Layer 3 of a small transformer language model trained on English Wikipedia (17 layers, counted from 0, width 128). Numbers have three digits each and are written without spaces.
Take only the direct path to the model's output, skipping the later layers: a vector added to the residual stream pushes a token's score in proportion to its dot product with that token's output vector.

Output vectors of the tokens that the questions are about. A number n stands for (n - 500) times 0.007.
"K": 365023517944693637416416598610340311754499319547506618201704718641560192588559423602627395247414424448358681475399641550611447451434642630699379391460616414469633523666599570226383646432637726529327559534415395248325502623572424369722589435383224446543403681452348440418611491471665621625707403385433339338617335381522408563720439594365525448499637592593664307530468657407486660531418
"ral": 443361546526563485523454504497519434532416500544532564360483630439543416451528507463398389511463497457405564645571459563565553510447489534504587536526560541528579498421631549534487464460567408631451427572426558482554393489482483468635508573524436505545499407476566437448528488454454430546592411472436544537485361587468384419540478514477483562553572496525462424497565608371460546558577
"}": 365023517944693637416416597609340311754499319547505617202704718641560193588559423602627399247414424448358686475399641550611447451434642630699379387460619410469633523665598570226383646432637726529323558534411395248325502623572424369722589439383225446543403681452348440418611491471665621622707403385433340338616335381522408563720439597365525448499637592593664307530468657407489660531418
"ning": 528413532556560499468537468376514431449400583551533514519690653438486396506513576575547573443347531565487590445531575525530499406508542529597433528556526543467497475551504421450422503475675652521490578549464607501552438414425575468573500521589347375496503592411489503399529472548480549513485501480433333450520495493545576456432520506433522413486493489511442436444583435436424510474559
"ating": 463337429558453564449438489456409420506407475478506708517578644498466475591472431493420516516481540490407574496532673416408419563535465541646477474542604515639586466529472426432451599556499512459440538492484497406451460541515582527583504557524504536470441414584548488491560503469537429577659474539412459549487470542545420535476519600420443582436424505540459516509497511376477487382513
"wood": 529427505520503487528400473544566404569528528572573586460624566559519430504523498571443560501485411514423624467434525522541418426437591466481395413551446481555539512554474426521410568399487551578464467537548497549508579522436477528565500470503495477498499545482431413437476456407423554558488501505532551436615429515501519446569578607544420444575590553511489392487445435421358603576435
"ich": 500363529516458611473384444487558380590426572531533440482597526475557382502397382571467530412417459455452635421450485403526481512443542498516491519551563473535496507446513506467466473509527646538530513438617457376485438603574494553576503450599551475502476571445531490546507485424495528527578520422560513445518602527394467575447439551502464558456596530572574398553492535546492537450432
"ay": 453414453542528521436475642405560378538473532481500557526540490524499490586493471552525470549438437469465696415531540391487588565433463539498455506617635431435530558508538502491561498524485433537547535530435407493473527570463398484546498552483620445536415453367463476546564502410541465473541410498451473487439533539473490459447499560456565459607565484584562467595461535477482440462484
"ń": 527375422608574598532418373488491398707473395574519500451566528525464470613468368458508477446443511486428609521345504476479466583494635568640543480464605417530470505485570475551508527508525598561479518516417365374461373406468544566561508532450449440559484590488513445458508404419528640390504456524497379479626384555461553525554502614548445401559495572518604374615568476350554662549421
"pt": 476304514514541588398489496523513473429652513545559636497434502591486408524546417453588431483459526500500610534494463518502518402481428548554641523498519414544448464423539470486425469455541470529458423551556492402529522564471555565543498483543371447448542459575467572562612470556493486557549452498540477486535475501471412485675462510591428441467505590520448434362490572430481612393520
"ent": 578438507472501476480400475473480417548582444457499564483441465469470423526510454484618465486591470507493641487583466584422463589527395558489359525468565461475577497526530486414457636434481462414464474493441496531455516576459452413588510492444551449488489448493476377536558555504471546437587532598543519590448474556526513566457348539510588541522443489543468543623479572527474526506548
"ency": 572374552551554582440483481448536452528526317499538504477487614412512442502426481535601438402539500393445618493526538607465473586546424629541406521395554523452614465540564567370394635393476452415413425531494542480426600624471417399589528500408424451543416497374598460502560543489449508578518468598528486589477392527478496599486487577531583558515441507506492501575519532456556481463515
"ň": 469372433589570525497516492509431410648509486546576531342511477507449416531468408500427527359488540441460559537503536510614562478472565583623433582413491389572489521613627526433456498496482550582513480492476391414520499434574465535573523471524410455490492595384561380484621474488566576474527450329371367402544466577486501473534430589528441471595633479592604377552553528531414619560486
"us": 520415479483556516572475429567456407565456579452484585476503511418419424536593476535482480504387419519538511399378556433529541511421396548564508525590466521571496513446502545477529517430542503550558455530403499553480608468575503581514496523516536587558384494561524434588515525512457432521478437598542584528459436540453466487504468521504485531478376536479482422517525541528598515397467
"f": 456469439487588484484486441530544481473511567549459551560506490496555455591546609520414523426553467534571554384477426531494489457566538536484480520469581485443495521551452503491517482466513445461549450597433376472537513549504548595489502531533466535472517451503532510540546364425512532469477522526513449457484557513500519525515569435457493444420478514483453561446587441516477544508439
"*": 365024517943693637416416598609340311750499319547506617202704718641560193588559423602627399248414424449358681475399641550611447451434638630698380387460619411469633524665598570226383646432637726529323559534411395248325502623572424369722589439384225446543403681452348440418611491471665621625707403385433340334616335381522409563720439597365525448499637592593664307530468657407486660531418
"ing": 516468425500489573447531486436600495539478492552466540545621544465491412437398556512431550471461417514394623462572546488519378517511478582508563566543548448513595441509436432490460441539443592464455543522592511487477540526454443489608496554486579491452536430437485518456494542569440502505565535558423554551553468476465539525418435595544488445479421421457480549506585411533496495412541
" later": 435533548555574540471508475534505479530443554450506502490496501494473475531523476522443443510568514477432508553509481555569516435498451551522472458501518423545555432543507438500506507588510479506476488458569430429393476570522581411585498503437423553460462595495459496458516478539557551494467458447449479527474548476489447594601411492481506495545518627541467554531468482442448479574477
"ian": 508436416529460420574424522552542411573448455356538577474527512462457461500466455619493560403502477451458444524434574506559511574396473622557538476581563507550590493413538555481535526400525542495524568447545556464524595569410389540622495527433570498514526606495487548463581483367492447473505561520498485465471545484524460498375574435473489442424610417546429475496433512587456537521495
"es": 592409422496476469447581513617524381496456559478534490556569483465558391424526560501520540492455445502583581576475524469445509509508484518370513500550474410590439444485523555568474425647526483495491498547615523547575582561480413368553483469524601579485492459536484467568431485439513528489463468520496471461552349473451406483520421628480509602443506540515527469481469488501507437492512
" run": 445531488570490530490466501519433527518588578407571509480582566597535507488511499541483441510511439528450495492486484476402500572536448507538508518503473486531556496564495504501482487496577536504427447459475501475491444517561502456572514516508473455555533448444419483446550500473522512489524481453443493465526503466520416476603535497467570502493527506442448525483439485524485488545522
"mit": 484441409508458534486442432442561364520527526570441530479485622478579443524434366411551488503499422516522554470493553496515431407422549556544473535473558513503505493587586512541500466494476459554575465566440530455442441517442531423605513500531431506454512472519570458487567504500517505517561468505426509460487399448530431652668488467406465492568620523495597524548446555636551519414431
"ě": 435367448554552444532545504520483418610601433541430492385570504488511442498457433574480534369485497531461533497520606480599487553411589513666449387418551521598634438591584530451412526444505523521529502483533358415555557495446507434567515462464474612601509561474544434463471528426529563495505441442383385554498488389512538509437419553512472461558450448633642346553476631523425539648467
"Species": 514315601552601437567344496548571367592549407566595544384518515460529456479676516578590405550493550537525515464478594583623467439442465497602459507609533548367547535554514478370491603486571549559450530494545407469378620668588486514460532468507422454450455602443561548443441517504588507547609561374413476406590367376512525561539370502434478401473522659460484331439273551436461512462472
"ult": 564306426494569515482581469447487428564424499433488496448477493472502453523503346512489439502514541523390555523465574555479449533586483619521512515476453481537575542587493558512567448358495440448518602553569478443510460466537531463612503380416535478568405531552451558400576493578532637511424460572506600526404428474603430570488386484422525528519463609590532507531543452469496518438516
"te": 537442536478545446600559623565523405411511571557560511485471476469458430563417496485559492502591418512452632479490491563435483449469511419545551553491491502633464518549491664480437506525531489457497512576389477506495464583481480433495493546482411476425450539542481467558531612378412494535404525413540480429458423518416568514550504497482536502525446482463425584545499507463527519611468
"See": 514300572525562398461445587585574437542515363558521589445473492433614458600539438503483496529462497566474455573483470565479484406526522507498519459484500589506491479527557579493472541454510489440466581516467505496406497505621430493468530499468422414558395574501498405452498476466556569443604471478529556493556455459547361556564449506488483579503503548607547481541455548435460452561442
"ker": 528408479517486564509517526494460433532445498502499460488489572507505401483555514566588536476416405463490636586452581613517539565583526606529468587513535504460457474481577529515398427367516602443549419524442471423535478518522569571587504486374520527422478606544417476470557655476479558532497402532398384477471439490559516513477424543423464572511463511580512438490436481434483625515354
"v": 365023517944693637415416598609339311754499319546505617201704718641560192588559423602627399247414424448358686475399641550611447451434642630699379391460619410469633523665598570226383646432637726529323558534415395248325502623572424369722589438383224446543403681452348440418611491471665621625707403385432339338616335381522408563720439597365525448499637592593664307530468657407486660531418
"ade": 563383509536529456512494538480458453538445534390435473517523456480585458612526482503529520465443427371400626523507524474556571537484474552531336456569560598479493435478437470509525517477459647398453475588628458369555507533453398487565502415539466507492478445473553512414602497527434596572497502563430487489537459428491551491491582502421509500515477524620555591534480541575482462538457

Each question shows what one neuron of this layer's MLP adds at an activation of 1. A number n stands for (n - 500) times 0.00048.

n208: 610524470549463524363280404529591392444516510285544305462403506524625469257393346538536419336581500692395388563649530720637612444651469450545297757541694312436726476480557506451630588540425371401448513373461411313645484377666633474599594444480439531432389572273652452532370628855546442493523665364540497511520609602653615420430541606550416320320577406368669500431480569425416469565551
Pushed up most: "ň"

n422: 477765461334460410450390467721458621527468574570419479696532358390467474479536613658560477490370608431676503455585589592317454714619730513393476371559545583479628490614464380602368608532433345585600613593484391490529479289605477500468406547379262666569574500559478427625377624517519428413478425296245393666519381497409497648625605462381317345687471328581479549576487439301383543704590
Pushed up most: "ě"

n226: 566497575519397497346571592572529366415344491506645454446431528420702594611408578575455529506485349624351378659418472431364425463473550526483635522427561526675377407681474676664479308440636606411349405352401618526494457497421432452637516470342471289419395522420574391408523460686616626463570473528422542506400531449692429434446532537583669555446552742564440667562497568405341547517530
Which two tokens does it push up most, strongest first? "See", "ult"

n101: 436515453452519583534394609436417457636516490429510376406638602595536447556564481640443560585488565517439458390505618446570503334612606339502427529524656530513491529445629441430609493401421464377532540368678546462528478615546490431441521603610443582420399520599530384543528639416556466495521517390429522433484425414525421448446483535495557370405328454425417632530456495388567634631600
Pushed down most: "pt"

n462: 322630302627431468448524387612494379456506515441266585672631459538471397739429551624514511410340785326316615478514611470497555562712359433511561634537457492530492424678543557578448506441542524572602463369478399543598652556560555421396475471434489500544488576560368288587452481497517460554359337530440450664458472494338608582491514497475506327611377538465500509392581413532500532555606
Which two tokens does it push up most, strongest first? "ě", "us"

n148: 497569421537492523590404644503478461463519549455638482503494589429503383462684544432492514433420622565371392486419589435278592576469455606460356367522442522421380423428450655349472365418562510500497624531575312525603521535439337571658565737581708612633549592592326379466456632469535547489500566362566474612715633476549441349451358492579511503534395553447561365554443600348630452492402
Pushed down most: "mit"

n427: 515550432613673580573367488672548503416529631414449525435321577326391494554363506562437548512413503546543559465515550679409384418347521615578525460427518632510644642443509477469439491405485677457468357466710503685444648388603582633571467237618482572362580439619585656529372436308555524417532453685411324562453470526488264500345391547681479304411539595500477682456350518448440494607614
Pushed down most: "ay"

n275: 647595444387440598470608554623553566479668551357398571462631679503483467693408648537503358473470380523553355532772474466462482584403254354475488481433434490503335391662711622434644172356577630276624320601388597533419435588513383566601338551434497723538694345531445456683598561548343523464510761541661459428480373529534506279527553403441619356592569538406482382391506367581563365468560
Pushed up most: " run"

n305: 508412486451508626575514631403410450574580506576560451420407588494503514456454375446582728567610508450445395540417561464566624597572677371577551356414484645575492455407426495540531399652492351467363467371492483571368469462409547537594433353662467389450395643689454656455405508367558481497373432740524438509489489387407599565616506449522629462683645392432344349481511513673541466381568
Which two tokens does it push up most, strongest first? "mit", "ń"

n341: 252382387324583351526523636370617433444416503663513343635544554587675395490242670617476643722579506503374627627452469374295360416603526316549521473391491438517491542586646491308725460243605571490652541503475381506379559581506362486438299490465402536445552463404522552458604611575466570601623520366500454629453481571723497438431570444418411475562506363657542716543453550506393691644473
Pushed down most: "us"

n365: 497603548588454584410744553523406421415349440615588466408485425333353592378705391441462415657485658685535580393543411365652438473352402533752463489546464634481596381412618727656556397701660491440558485506403442467470554345635626598548480619491318519322478325281598423500470491418412540578609472480473597440389602387330553503453659539509351479456530494503390447512458566664588515397471
Which two tokens does it push up most, strongest first? "us", "ral"

n125: 316596343456590389338723655418404547503455342639655568455701503358344597440543388364468656547513387409553526562454323441583329464510517519557411506350415409619481391629602607372493622722506553384341536557346473526399309705520580555503471446533444624494568369475545749351484358671580450451526318506349735693520500707544551463763490461516291530402612351613446701539309494476635544487503
Pushed up most: "ating"

n499: 547370375360315305243688518770439430739691459335557601505037537367482482394578608289559557394522602566550457411264564549631285782376640462269516504377552752786563719443522562482465767651627557381533535424635698370637731594465275621538573567439561486609522570698632478383319708424428163470206450395327271400590350636280331509365671564388609690585735242562524406416623227597569602496620
Which two tokens does it push up most, strongest first? "ian", "es"

n9: 385637472491449584486646411441376770500497497575528547450480414563719341509551719392288375397472481526508633381421525380559558492578534389655458372534441486353589561613455588636411376573393384370630374523599615562669658556343494434506484491568508509549404560492583511546497486433489509267459579560593386459614397420512626418529437400318591567416458611513574402453500403468599578533581
Which two tokens does it push up most, strongest first? "f", "es"

n476: 553426369251406599551557260626536705474228481687493423444390575460532475587639578242507439569539514496510559528518361473314504283406468549166457611752468518515575695590500524395446354620455547434510582427424739383518537394572413524605472555687536511579338477470535380411465730267490356702607593552351662426412475472699563622689655335397511489771643462340555701646517549434297453335691
Pushed up most: "mit"

n432: 518485444428458476437328539508497592586488469366323321442606506370506503691523538695665512425497367668578318601512523430669503326602583427494571531479342477575579518450636363454557313553526453510509477370586596482648470381527491405532503247705509380378655304525544464492626578347377550474486660526567308549625442633619569646604592410541574339388482452539271465537685541539512554526497
Which two tokens does it push up most, strongest first? "ning", "ian"

n396: 470472494563506494460491457443288723466690481651323414534536582546575554728458363488549617561431594685511436459521483500444542491354609653514503508512461518665434558350527543491372506518404696723558414430494330337512444641684315450324440574494482537543593433435479515471426480463401473571621481612669497478479441623318468747485392238509287518543566606457575328549359435631533448393380
Pushed up most: "ich"

n201: 576327512381376569481458444544549580433419703465537429694509439466518595477457597654309460410583533500338479620389503460411490437366451536656392632522503476364597481503408541494717503485539617651424494291524354412791486455522401466638374626500427446388522536630464609360427491535553515448506681503427576611678515578453592390364485602721571309428622482328493712678602299307427447441547
Pushed up most: "ing"

n502: 524421527554229525493570320503344549547551540553587639504372411475283727342445493532520563549542449542497561439280459451540616480228441585513645585686690326316617735528379711595549382318409510603457279532385465483469519548374595519462438504497583525333765585428452426610483612357439350345450652654517690565750476408443561514637556514473531562721247660440530489301592357687410298657477
Pushed up most: "us"

n447: 553441621428496657688723750405362566400511751733373532640359638324539550565511592646563592387285282625489568767596616740456537500586264609359546504616424368472434610281584438665516403572358457257544500492306465374590403402601383530413637543492573396400302562355598344489534410437593512401504336374534199696511447699433381583405280409633435511524358434756693209478639805351519496604379
Pushed up most: "ker"

n484: 586454476437557342494560649600515431398500677485431442503509483391578485642568693583589647367393389394376593570566424390525683494597644638537503478581414614235411788467417559456664320568439461631675524555436391610406508485458340440447430641548575277374395733441544363520423433586425416405526463600349562689450617561411526491451599397414443453586673483378480406448453474631402512500452
Pushed up most: "ay"

n45: 291675541528534631480535678505411598462598659314578446321555600517321578485552530577551578492558614494516503410416411518494374440554500503564492516413437347768543412617258553558421527354603451530524597551497387472454451410562292753448457543394492561529609351474484718590448516632435469461417335508481466552637454582595562531506536385415436596452486356601615376433375484579475559548463
Pushed up most: " run"

n312: 374638581507480553517572487653588556622771405450464570490558463490441464628451445406560281579618420560457561609408376346711318305351418593406630558796497302552500403451474602329295535423506399529513276457582619390580564561480338409484525433418565625459641455503564613416652459628522349251519429434468604520465699289372408524436530577739510600801360494453525468586481506374458656535512
Pushed up most: "pt"

n406: 474480621628547395513392433386424447424322490768576491325503481089264550528424582572506500443613623423337484484503390644555447361530550354306543587447444542454595415533454538569581426379448491554411582503535336549481531510387554629458445343424563418494507369462484574658441555374555616438666397605457602534849578701555545640438423542457619654290768364642692507423464464574530510471797
Pushed down most: " run"

n62: 641774594566343729510283490385443519454432608510532521316535533448440634443403673454524541506645370285365515543589383587401612565628284447403491500634484478413609542471563461517410546488448550614527666503558519378357406659643529212630334497291415464436305456527426593606538568490574636375524500473585585319413665345513309630598408494647715393400516436545600712574522478526582387457503
Pushed up most: " later"

n146: 360410394516540598437554491586540463568450559390446474521477551546600651263604449529565562486494403695519353602509464441503521572345466531503471396366461320509348651545562642343572599430687458593592413480429592388478497519457549682692626453344545559579620570468414506557634660582385489534440506258598509465361358544570610378480571350352395382494542565524386451566392530503666419647530
Pushed down most: "ing"

n84: 341453563369500398621381376570506711346464667615467497525509650642451537416705388581497497392424435469604328705335592589604431497494601470430520466500298369532491357710688405484565414476373622659418515454358377428628534449497343311527517381790594636491444296425649435520404553650462567476550598456482566519587530438497423634334479518503491548403415555488696543594556345472654457491462
Pushed down most: "ay"

n72: 485680346571477330260492454536462580681322669605367140472617676550420523484545636543668580277382522408611496444610278475413357504488519786493620411527556478412533438515455493472377504485426528716456651481386573530619737687454416605087555332382401591511633512504526600594797371614460447410430567712553770583578466552398356356492553548365310609570462554370599373390292808280523369610525
Pushed down most: "te"

n58: 452493580496428387527517225494640386608459453286250424645603432676490425469529649570578422451464373649549366570533519552415601462454533401585548708474497538466450660340458592677503408420557482315284652420630553487494533314539428457251794533791578527666527417559449530618458538339399572490443388497623507470449474535688430590709330612432412548206594385655511447516494580430432417409488
Which two tokens does it push up most, strongest first? "es", "See"

n22: 301519408524438481513396619568475633349491311449457687407322275456674460408384580592515472553444618256523394527500476596423258600390603570524589538472555518549538665478586503445494443582449558341399598298482431623530411464419494356639414497292503349408608299482591582524601491580452562564414664550699640661524570575691521433363748470558593576623420453532618483341488521509429550717426
Pushed up most: "ian"

n501: 656514434707612541548507415631587359507575628473654693632500329561476550695344370472555466561376353670535520441631646525368669441425567346426475626385434379489455517456537579399378698579490628445603517561344568301579503194645456567477627466490564396445486475522425667564268360272669567424519253571348452681355549578365549583815490503431513609531507327529409370604382415554577517371338
Pushed up most: "ń"

n89: 452665541358504663500562305487490486579313699457472571359424332411612549493624379479550584651319429701457391656514754461250623602405314483433365448444448483482513325615708405376606365521656487397420607610402377376773500568525306573435353439346563413527507533576705313470455449626466727538688717490417264493534647541428443343543538520562692400614372530421633692335534446539372638537682
Pushed up most: "ade"

n144: 525460832422451542513564487549519577440369669562548336470611518350403545473503306480718628364430303416597544431571509497344297556441529346478408452397484450781592576510717579413503494487519518479595433415503665471541500418558727496443318302516519653506444435467698510653481469586512667465664280629443375420434456641460444540364503513582481582379736555427545451761450475425337458503320
Pushed up most: "ich"

n115: 681367637590583468404367558455340427513396451516421456617269440570374636587572591506524623573465442529524534457415625476647649562458506438455576473576553466380732400412491509553570460491497547531449425397341462491463553824367471409389763487541469477400238342667395526539590604698494472491412464310525426572689621592513472574364393506571591400571393620335541350656316531484597273388665
Which two tokens does it push up most, strongest first? "Species", "ay"

n126: 358312645536558507602761489596579525467696470515532387533422480296439536530429450246452295525489903464473342532579472659414512349569464662538344345468397511436490320392525714477496423578423389582548450441517322407634443535301700691345492459601554537596552466609419682593461612515486335454514608665365426537556539185611423426585230711340522607526428507360567694371511486518861383503565
Which two tokens does it push up most, strongest first? "pt", "ult"

n371: 374689601594528568561649611406577362500290577251461779438420327371564450571587416634456451454570486450740476658465431440511205279468429476588484474401580445642483590472461470507529466663250566469561465608544792318472441341688571555483704438330525474344641624617358504389601390594555366493483474338367424383386566411627421591424691586653676615449489551379454672565741307357539357663396
Which two tokens does it push up most, strongest first? " later", "ating"

n346: 479489400589666621525430632377451430533432475489535230330552526472504549615497479748366514450535435535341773391556524685442335681394394339648451526363389349615614565567409229482642497369704624660577379439514440597527477545750405612558305507535479315557457366378332461463479527464415518562767645554555633533448548660273337565439367720548444372521650640553351447453715452511667447544280
Pushed down most: "es"

n135: 526296452568595368454367315213364536433478510517477419557613479457708493555445687274506724487568326378380434522529572436460427326461640440509347485467413655414568281481555515524457421685528585624565307668660582359522606548360585486624608753409442476516400483506538480624657462590594477577459524509725567534487389487704676427413448297558601404550283491586535682393380513615439536447562
Which two tokens does it push up most, strongest first? "ade", "ning"

n335: 614391448212513389594583483465405464579558551608490469736533541678533493298497438456418612617372310470403455287470439516346624523587583494513445649629386645294573422401368522493517446604426460385557366497542430523565650571344677661319489436652530832535286412675455480632425555568455497637580685557438507452247526626469404395599467299722441542429299550513565468570481636584339664579384
Pushed up most: "us"

n171: 402581340665627441535431495498456568649617478538539524625471579409634453525396453446585285534469362548473495526689490532505486623516484444596507593468518408558457492411547421311532434299561561466495420527576635567505568379655505427364410554521395443543570386475538495525482342460543579510407530603513349478510629464608604621305413464547631425336437503415623559464651446508385372505662
Pushed down most: "wood"